Layer 4 of a small transformer language model trained on English Wikipedia (9 layers, counted from 0, width 128). Numbers have three digits each and are written without spaces.
A neuron's activation on a vector x is GELU(weights . x + bias), where the dot is the dot product.
The model reads these tokens: "ar" "r" "ed" " B" "ri" "an" " P" "os" "e" "h" "n" " al" "ong" "s" "id" "e" " St" "ar" " W"

The vector x that enters this layer's MLP at each token. A number n stands for (n - 500) times 0.022.
0 "ar": 502981484501508496498513501505498505518499480487487485483499485511479520476522473489472486512471500485485509492472513520485501474471506509491505461497484475508501495492469490489509521483510494518478494507505488490527500484492475499498508475518506512470505489499485532519500539521486510494483516495518487523492494494495496477488482497503461463483484502518488503466511498490510518500519
1 "r": 483922498496536494454473423549505513477515516539452480467500532488496483479494492485465524470497439505516503522471486496501456501462490466504520482471507514492506513476496487477482463514519519469530508507512518504525492499492474531493470495471511502512502528485554471501463454536510512501479493473458463473547505458463510511519497455497476487506484529489512517517548550475532564476549
2 "ed": 478932474506526492523531467533499497467471511518502475535494521459528470525514474499472526478508426521498537485459527506550474488512491489473538493502496468475471500477497517467498491491508540493524506483489472497526467480517511469465526455453521465499551496493503490487472476518504496491501463484437517461498497499490486485503484526532498461530544510517457494534540516498464497498512
3 " B": 507901500496495504500490470493474503522562510518513464418508528457471513553500514480486486477539519514481540509514505443488492489510474438524492465484519504451524480483487445503507507514454531489563483509522526455444499551497501472526489505472503495549504514495540484465467461513458496465540477514536490498529467479444532518515500484519486491492512553505430451505478523502493517525438
4 "ri": 544808534469521542462525446500527479489499528492475424434476555501522472522439495441558464514543480471521554484548504499461495547482524446552505459500488442461585480495537484520465462488514512504503452464515495572526520552536472518447482507449455533522495526422546507535448462547466469553500437440444444556523499468447579554513489522519514518475480539496457478492535501459531492465472
5 "an": 475768521542528456485558512495526546423505458477533472526459508512508427472519468453522498503601533483606548416494512529500515528516474442429488567525494468431466482484443461516461466505519536562515520459487565501527502529572499504467439469443475523521494510452522505508503482506438520497551411444434486449533551507497496522505480485529531538559474438428513455527462538485504469499588
6 " P": 519841505458505472481517510520461516533520527483501469454519525446523462508499554440448525447529529569510531509489517488503470450521445426518452530513520519479507484483503501512511491464466515536557515483503498513433521555491551459543492467502476516507501515460487525404515437527525530405504465509546466439522454509436511556557530493511501483490513516445476443531465529431524500519536
7 "os": 531790519550524556481427525525435495473473534504473499463513546539561506533496467479405490440537453499555563477518397510494508535438472466493524506475557526501500545502555534517523501477499548516524537446527444508449494535525534552418472508474481513508514491440538501438528524523518417469538479520474443464506507449436509496487513560496506450574461449475523497565486506456471443467473
8 "e": 515775561506552437539397507518470476395434537510462488443507511507505499594437481521526494438475479574525564521509484491563517531471480468520541566523490417436454491454515523470528490463500432472493503498434485423530491537525460537484428496506514595511489532505559550486507481511511503454524450495457516486517532499453477560490503497452551514535487464487544490551531527508468463471487
9 "h": 518798459515506394466426511555527482419523476527475485468504489512493484535524529480578443405522512533502542459523505498511520528483498443441459579480506443461470492471564481526490478529490443496494535500527466477497511519498491534560469522534506548495533556544524516460544460505450491538545519463431511404541486489459446493544490473510535476565493472514474522565518494463473448547449
10 "n": 497833494494534486475461448510455505439429499532503457500492493485546506513478497447569439408532493550519506458561471485521457543534501468478470541497500490509552528437527506518524491474482540493461524500526520494496507491527477537492508529521515514482527511483476458452494477518490479462526483476417514442508498446434500529584458422554522458585499499490528504532597483491524461489521
11 " al": 492838465532557478518499506489459436446497517503484430448491518517505518551512479457484555466521521490523526483589511545497510472503532451467480529457578442493511477454536514523529503508498475495505529512530483498459494513482523539547500514530467477478520469452566519451415469451489516435531517505454424539458523492439506448484485481530506520543561524464486461539518449472527496551449
12 "ong": 489798523530492511565536514446564480465466512565518438403451506515499488542473451490443551425490497423537545523537516454517578515504488543482536515505493496522510498473515503510450502514503494501482505473499421506474486429542465491555513514507513449550500525502520472408461469504462428538515533467433470432559521450513501506531521482514466451530517501500464432557570460545514526539473
13 "s": 446835475459505515539512495494466484463478586502480428489484527498519552549481463459480540474532527462525468577534465498539512512524426486517488557510510462479475490447496504556444466479483570514597430524508499474494482510483524524523510517477493453545496484514451431510489472412473424531560517478441480513504504494537488482482488494484471481517489464506541503576523481511515534512466
14 "id": 403800506527479520539526450493528484413492545590530452491499471456474548558520506481442540433539467425535521528570402502539529481483467494518461621464441416498526482511470536508465517499489536489532507525529470464463489490543513517509494444471433481546500515533479477446450485465527467544502526468469491490524508511503535534484474507536498493521466482469492502533564502530521510471455
15 "e": 407812553530533497548453490513521447394477552565450438511459485478518514563403484494441544455473510457502488552537508510574531461476483491571502534526460448459508460491446502514466453483505529470586484537457512449487481524497499494512443505470501532594476542523493500464505452467505523495510467498463491473478485496541526478554500494463492490510524485498521511578528509501516493501509
16 " St": 443852472503551492459496430525516423528520524551537466497496515471490528531521488454487505460512557473519504472562520438510546465512483444558471538462534420441515440522491510515504507522439510507524529480554491487473526505488529461523510459490512482570469512501468514401530491524491498533522466510522501475500438482405508495538444497511493522530489506469510477536496508493501484479519
17 "ar": 487822557555546509448481535510450501477473543525545460483467498462454473530478451448488507426552481497542540521597450481501501560458456480502477466471564487512491478538488475567456459499457554493558473444511528519486510535467551553545506445548485534465535512489504538445468460506499463513538452520450442507509512532454490483520476489536467459484455449547480471539547491452502499518500
18 " W": 480848534461508448499484468521480476513531533535568457420531532457474516571470498477461469488504509519533510497504497436527533485457457432587479498513538501444458487492510469541500507514458518518496559460548486509492482541491544478492532472493518565517536506519516437442466483515505461445523448481508466478538419478465524517545518514511436507510527540494507456559493461467493496507477

Each question shows the input weights of one neuron of the MLP. A number n stands for (n - 500) times 0.0015.

n28 (bias -0.033): 624460347421530528332583452391455512497484609609481504436480504584519417302541436773554479468539530497435458613566604690384481411547520704319633408440540565637483536455516517552411511365542545532335581615645386421481494360469658251350329590371472429234486514546525414663623605567455357480604659630471592562503672543730318355582573587465447354386594533415399438500521520457555669453574
On which token does it fire most, and how strongly? 0 "ar", at about 0.44

n452 (bias -0.047): 562433267393353404585615498616481694480619314572524566498422352568608569501490453509355525522386468417453443638659472374537465563537546454483565379529536414509444541365324355377484526458463542650532436632469465556619660389496492396717619528656384583524182422482266496658655592425381762480526579457529605499504255479724466473608495336550528514440519656453662519456515710489672597528377
It fires most on token 0 "ar"

n495 (bias -0.045): 402444680572522489457438440553463567571575448560452554486597535596221451436561697538521501461483421535581337431491383510462502548476623623368521531545526462481490367387545673322567621686642557411344515513528410428694387404631603575435458534539391395507395624532348455707599392494488649527445649604480578585390556633587333512408462491672480419580264450489577615404519580755268617400530
It fires most on token 14 "id"

n16 (bias -0.047): 406448431609478422544614296338526551403513491521516563395586605493639559549495430613541387484543494641293537694492526449637517481648602576385611479520576458530348567385336511328430579594475496617525484629342442481410502573676443439571458326553424514568484589375402404754359684468637591442456514472418529609371472406677446474499541367673382609372556466323611607522541545491347562237653
On which three tokens does it fire most, strongest first? 2 "ed", 8 "e", 14 "id"

n47 (bias -0.031): 611458529548416685435578350464415480447668532412452549588521441617504385593436576496562376554501599417461406318483524555513385574646382720382777560914489455365311548553514505441299420389513596607342535589618344535625515263576615399432474530457493420411517557419454613632463507498417374554596514585472503617602478502622423590378520659463322453393574377524595579495384420511378507420527
On which two tokens does it fire most, strongest first? 5 "an", 13 "s"

n141 (bias -0.031): 589447312446352416458630397284508656438475292468558494694589326427463549549396584505413365522490497513376451576499617510438322551622583466472372674535434447540446346414472391538376658629383434566547502501557415424471588410451558708503476574680372412443581509385473586560541760521605607483469481489435553514400508593628271559540605337646534556629418543456658473423455569344424666522459
On which token does it fire most, and how strongly? 9 "h", at about 0.21

n48 (bias -0.044): 578453462507596347409428715587446589533673373396520595487724493490499728373570487641556491568433486591369449541454425463512580266462565424420494505548402611622521417567561546470445551430357481628568528524549539463668513541376450454595515524457553554566562505492243552521551502395559635328436559483528479544320446469511450504513572391414494353572487399301587563502484580635499452519533
It fires most on token 6 " P"

n449 (bias -0.038): 485418420558352461326622385603450633487564347323609456478755614480681479348654438436514465577484561504652408402452607289508594527590527470434646527499472384344535493415326508494546442435488343520580602456614483647456625297545324230576567564393620470482367503526450492600643694617520501701568624611440402562454372384583373674640594380549398429450605539566547463544480424495579484498509
On which token does it fire most, and how strongly? 16 " St", at about 0.52

n147 (bias 0.000): 530499541529337376466435485417651477463595536427436601554471407441466530455423424512575419522378511448383553454493625630528460472522535482425493586544400440582557453387393462460493626644433379669312560643527455680504380605372342592549478560584526371462391411588536721474482551553580613510441628562362652427353453597630523509573498522448641441501524454355366546449581417370600553389537
On which token does it fire most, and how strongly? 9 "h", at about 1.2

n393 (bias -0.019): 570477362462589398462357374346407609590603327520297650519473310393509449586511580589628473424392541499432427617576469620499612520410547378391442378553502508614592485624427482392412522533446458392522538620384293311553541592697417582522552437486587618241518490637472527537556589580498597247413508540648582516633407549475416630497551383650432451530538537521559559421513573602471628456430
On which two tokens does it fire most, strongest first? 8 "e", 0 "ar"

n358 (bias -0.040): 489433632498414484456507646650395513608435549437632575474561521511388263518685526367404363552497501599490399529617512438406429500573551576578476357542533571559452530619336473438490477384603473333527406506395504448465355305413493552546488406620633406522548485500607452513581522488605526535548539672548501702519521640504521537479387603480460545537245549648302590364562714465604604501637
It fires most on token 17 "ar"

n454 (bias -0.046): 359421630450393570454529369525558594562506339354658582532481555513397479447596447413542474699472532344538554473438559506488383568624666563458495434573350387596604667284378562326572471460580697643426548660358557590519370531472331447556499570382681448623466417532520427546505433468440671605539505605411477477393528432674465495519420406428411492599516441468433582402496495467682411460543
It fires most on token 5 "an"

n217 (bias -0.037): 440446624529486596579518312393547523595400533413329588506449551360512312599558699447390356529492438475493363560406437639585322500402581632465548539703430457529490371654465517391400522514754498549355413585523464626523601648374406600389422721533536488492570607458436635652609578704572480554395516571588451706322542444503574472554506620376379524361352520471478482332323569676451616411471
On which token does it fire most, and how strongly? 4 "ri", at about 0.74

n360 (bias -0.031): 611456592518562478539324514526533485460583409584437525592560411624466495458615417557413339560408525564468467624516595413406563469492694513369394633551257342524450475483363381426446452615555555505508518504424503293571370569546511594599488318470535680569423406499565495466629693456531602650557499485564541512604583493492386652457504527448546587427259469451489554311350553740489509542443
On which two tokens does it fire most, strongest first? 8 "e", 5 "an"

n96 (bias -0.059): 415432540658463365451615359340473600503473521635361635492426444434480590404409402663632476495284472668519382658506519559498545490494747527535463451455501562605474284589364443281477516497457455498513281376494322484737458546512454517594538322743652520537605585519292546604466505601507734533635570568518549503305457519736504535474508572659432389407444503538443534613505484589483617368395
On which token does it fire most, and how strongly? 0 "ar", at about 0.21

n377 (bias -0.040): 328451453408441485614454393540428547382431360509367658405458481504447672537451459664262496477361487641380458459554572541538543502474491445645704395599419584507604473546526413460540445443699459383626560598350395554494519532502481362624501629543672564528434608608475456658479468618541636344557715441517420535570437482601485436556498425449538435355472839504506464419509590429490373508512
On which three tokens does it fire most, strongest first? 15 "e", 1 "r", 8 "e"

n291 (bias -0.044): 537451527535567495411488408406552521466519602604576555468467375454359628562380404566553464498410471671378344552585637547538422530602587664502490504626525331724471461632600378522375665633290406654486507631400537431442569485424503527481470502568388338548454327360604445561273493815480780370408672437526525589383582275604452553451544394401349563348387558456516604363615633753469768462568
On which two tokens does it fire most, strongest first? 1 "r", 0 "ar"

n281 (bias -0.027): 598454555487523526455528626503524635535590476413359543442481527605444446523574408632454481543436660424528474662575429402485572501598519512648561551624312415622538508500378426393250442555518493428438409426492220695504506636465493544531477442751458303485386341474622539489598454600502422694453575578550551629522389398500579528400374515523583593299370383560452532388347431414640553507404
On which token does it fire most, and how strongly? 4 "ri", at about 1

n104 (bias -0.039): 506437441522717566723398436438371463415611412448561449505512470661359450370555428457350440567480581497636371458344564346522524438376655504567644372485519452414263412519611344460618465623455506581411463502543474522500484551566603627474567504661558592284316637397688405663594415562576506528358611624435575561514620408549376288488634279599404693507534595516703399508390368552474446664585
On which two tokens does it fire most, strongest first? 11 " al", 18 " W"

n500 (bias -0.023): 546410492596460393641505662503492515551346433555511565450415365438387467483676254550359383456440492613262445437557479607476452346301499514406569488426571393523483451562583510574498717604428549460559527549345504493555541418573476404501608418611497508479579560540536514496565527680449517465542432563584603467408584645490419490370554477565475525457443695678573645574638588560400646673570
It fires most on token 0 "ar"

n338 (bias -0.026): 563480555494575442534495523478472580641515298533542635574485378528331404423320494396472438545462424414472405463435551526645523483427619489568465398712374373627413604590545342251747548413499632526253573539402602361591374512584349576487478717616579576497506387415462487538578522644538597424536547561483491469570594583561333650484310456560474465518447496481544643441402452729431378589546
On which three tokens does it fire most, strongest first? 0 "ar", 8 "e", 10 "n"

n27 (bias -0.032): 574472374515571388345414578522370475553603419389600652613481532389353375661605591519569453503479589668470460407332490379528393592621551491601385437460298411644454224545517625644504542452613433363554803402601470518547548368527595474504402365635651537597537408531519477445763532487549672565334522643561478549554446406528328554492490581575474409365392758382583560360442546311427457524742
On which three tokens does it fire most, strongest first? 6 " P", 16 " St", 9 "h"

n392 (bias -0.021): 462477494439556393430535496494387513513652468471541446525503487611654565399666517508558400505533591590477551441398530493481501403602547470341440533493604443542486550492315536445528490458384593702458472525686481435578367398484521610554381476429620544458552532410324448515518559418559486492526461499451570535449521646565520418496431468594508495554387373373507506562487344625470548294507
On which two tokens does it fire most, strongest first? 5 "an", 10 "n"

n402 (bias -0.042): 400409444412395671528666496519376610429513572562576603438464490374462477354557468490463349600497427502527547707492490637487468600467446695552631342593477508643601473489554473471241755547501633659314455504440348446543513397461592623602420406491335516285555427280557442751464473478447343639572482541429442615497667563588459593380483398715478607497469481682650479407474482572506635555400
It fires most on token 13 "s"

n465 (bias -0.034): 473459462566335632552499592408413638548503383543511656626667469387589514604525414429406354557417449490478517399521491598596451455556508485449590328550429450701392582453535469550585563565539565571529416708525498486438502396628406528383674454584553454611490497473669483519460542624522527479448488652466590479328453358569429574396641536567251380545521561511521445520496545388386622418445
On which three tokens does it fire most, strongest first? 2 "ed", 7 "os", 0 "ar"

n444 (bias -0.031): 523398406573605468569394507509531515531480552480354495366636490525641445401596521478540463530498515474442491569611510616523487297569728424301514560526615409600357348515502531542658626390628562473521576446389281512611512487568603637581655649550404545441492541416507637503503542479680542441402466425450392789305462750483532542374445508448611589586440489415549553447357476616560506378483
It fires most on token 11 " al"

n339 (bias -0.052): 618389532275411558357654365663550486536615652510508445624550498650500414494491466481431442512354446439443500523482597283571564538565480554472698513517656441489594614375441490491568504657458560459429365543656276654440667185404458526734454437552519327552505582270381582439462668568737444562405435673551545572389543288481473382529380544754531468370569560473457531446680369468540505354620
It fires most on token 16 " St"

n229 (bias -0.040): 504411392582478673588682382607485488393557615605665556541574468494513471608457372630523279622434431531517494733507492560628458481812564618362740497490435565628545626521328470418590503571359523524459503583500337554402491198505507344480471430468487508458552429322519447466463472562430430665529551466589418568454514499498523234464370507566506533444444460694577545549400323437340621446565
On which two tokens does it fire most, strongest first? 2 "ed", 12 "ong"

n361 (bias -0.031): 564437578447448419318459352533488576693608400426382522701704482456561469375502538427618559556331444667491359466275614501510489612402622576498451396552618531566558543382368659557585507458600372496360467663522380659501631497422456566552320568437465387363543491422416568505518491710694702276324426533520610519454435464478328652408531421480450406433623492553438596485511491514618415432693
On which three tokens does it fire most, strongest first? 6 " P", 0 "ar", 1 "r"

n272 (bias -0.017): 546461506512354496457323569586589526533438407500512549430624520498528534432538516597391445695457503470544399494586467561549523559563417533575596344523489378516500507737418416415546509390607505491516532397404428433383570594659474574314393410462424577396411351540673374578727680506470527522339499607555460742540465573477482483543535630509490611481379493467549449420415546514576458662598
It fires most on token 7 "os"

n153 (bias -0.062): 450453547410450523595400409610550580457676489493611505570547335528404334531509491472342475563502567299599491490564620465479517395455514596667472431581280501379402452549399605496522394460489437613504575516623500623508501466565408199461547553457636348478281520717624555508531493508468430563550570475464509578543458636604517634565633418492414548402511550578482367522333515578653631555542
On which three tokens does it fire most, strongest first? 12 "ong", 15 "e", 18 " W"

n209 (bias -0.048): 688444551329563340456502563489437620525615435471488580529467450496479378526746593584344393694409547568289435456501591454297555333565483427552611416549406464503470594482485581395721502573535367567602538671439437481431633551340478385614408540498469582528489224711476410457581446556407582451633467605622677537660528488552401626531604331513518456463580493419566450427413464525506413505473
On which token does it fire most, and how strongly? 6 " P", at about 1.2

n359 (bias -0.031): 383456489600419513666487473511578514458463508439488605506533465525505363522405531576374525474528468549370465422519371598389617616652457504544586551487485471518583499539466406368571596574676372544481635505433472571514446184528331540517590414502564522431333506531518465608641643426557476496571401563603509558594522403592370534540448749461584592384632495422532516570397580547348312471543
It fires most on token 8 "e"

n477 (bias -0.017): 593473368293493659458439396589518618565532550522656504465704504413482523402371499463572501581480538532384449469616557394523520574485517609397587451471525514514552464609475597543485518478387552581401378482643550363485650382451404477613415499503466462436547457344428564425447538502652542611431613520431557587507357527574464499470516286458491401602451493603567533442480310514590547408518
On which two tokens does it fire most, strongest first? 10 "n", 0 "ar"

n231 (bias 0.003): 569485424389661478494446511573492648507484469435656535577521459497553453458431465461574429522463558351405414699515479480437456553486524460585510455364444508587596520415525534393366522610432611536628633469658346504415627500438568519642587433418596502414443541529435449495616585523530383565555418468453523717498467532488446576591531414406603463337491536406371438401389529626562452327566
It fires most on token 16 " St"

n62 (bias -0.025): 540485518626510371471552636461342409470530477311466548589404502471438434628484409763400391600482626484539488474393506656401542360704477516385637457546397492508346451497488500580446502459667430568519507649473434512587637573564383630424559620515449555404438501500464457549510579566583468368499437532626702597484567439518438348403448462479490562509558417462575428544426530371404529453569
On which three tokens does it fire most, strongest first? 5 "an", 8 "e", 0 "ar"

n148 (bias -0.040): 485471579346628344343368471463551450622624424417318503473528378602499508477678458507354449768299587429523385299497668430574603382473518525618507482481465475440292404528385451368529568780494532650350587452590636624536502429409546572622620478439766531450605502624613396504464717528566635524386501558414572396518360390623464472615534570496401555408482507386617690553594427463431671310648
It fires most on token 18 " W"

n230 (bias -0.035): 530424290293578616618475470519635460518602609474618505576578411329513311408605535618376277512605514505415439480601628536534452245547509531447768354369646454473427452496529578541573288611550418456566694461581413776560487352363475302522630542634649459411370543517322505504461438506601461633453605542500562416461332508511479263617535600458527544480538803637468592563613472484569437549541
On which two tokens does it fire most, strongest first? 16 " St", 2 "ed"

n216 (bias -0.042): 594421417318475382467615536520444702615575360547573555496573305471388542471736506400424525509443563596570602430452550581498562480717386479537457498550401466659586408590480535573723442454506415499493507605554408424649527423576517328549391373375685334358550359535539553511695474543442521531590424510425448553499510590565498766284715517449408528344463319548432489428676530433651602671535
It fires most on token 6 " P"

n457 (bias -0.037): 389444395530454433539320545628446445621474581457624617665440501476445427606352407725385396498404439430415510485530537626419549463574544500335805375467395546562411678332457535210516496637547664457574681460507425538549484549568520468337553472516544362547534365661454421480816587389527431493550484741635539567526432326587497425501559596649532430551510512492565384518582602577345390578508
On which token does it fire most, and how strongly? 7 "os", at about 1.3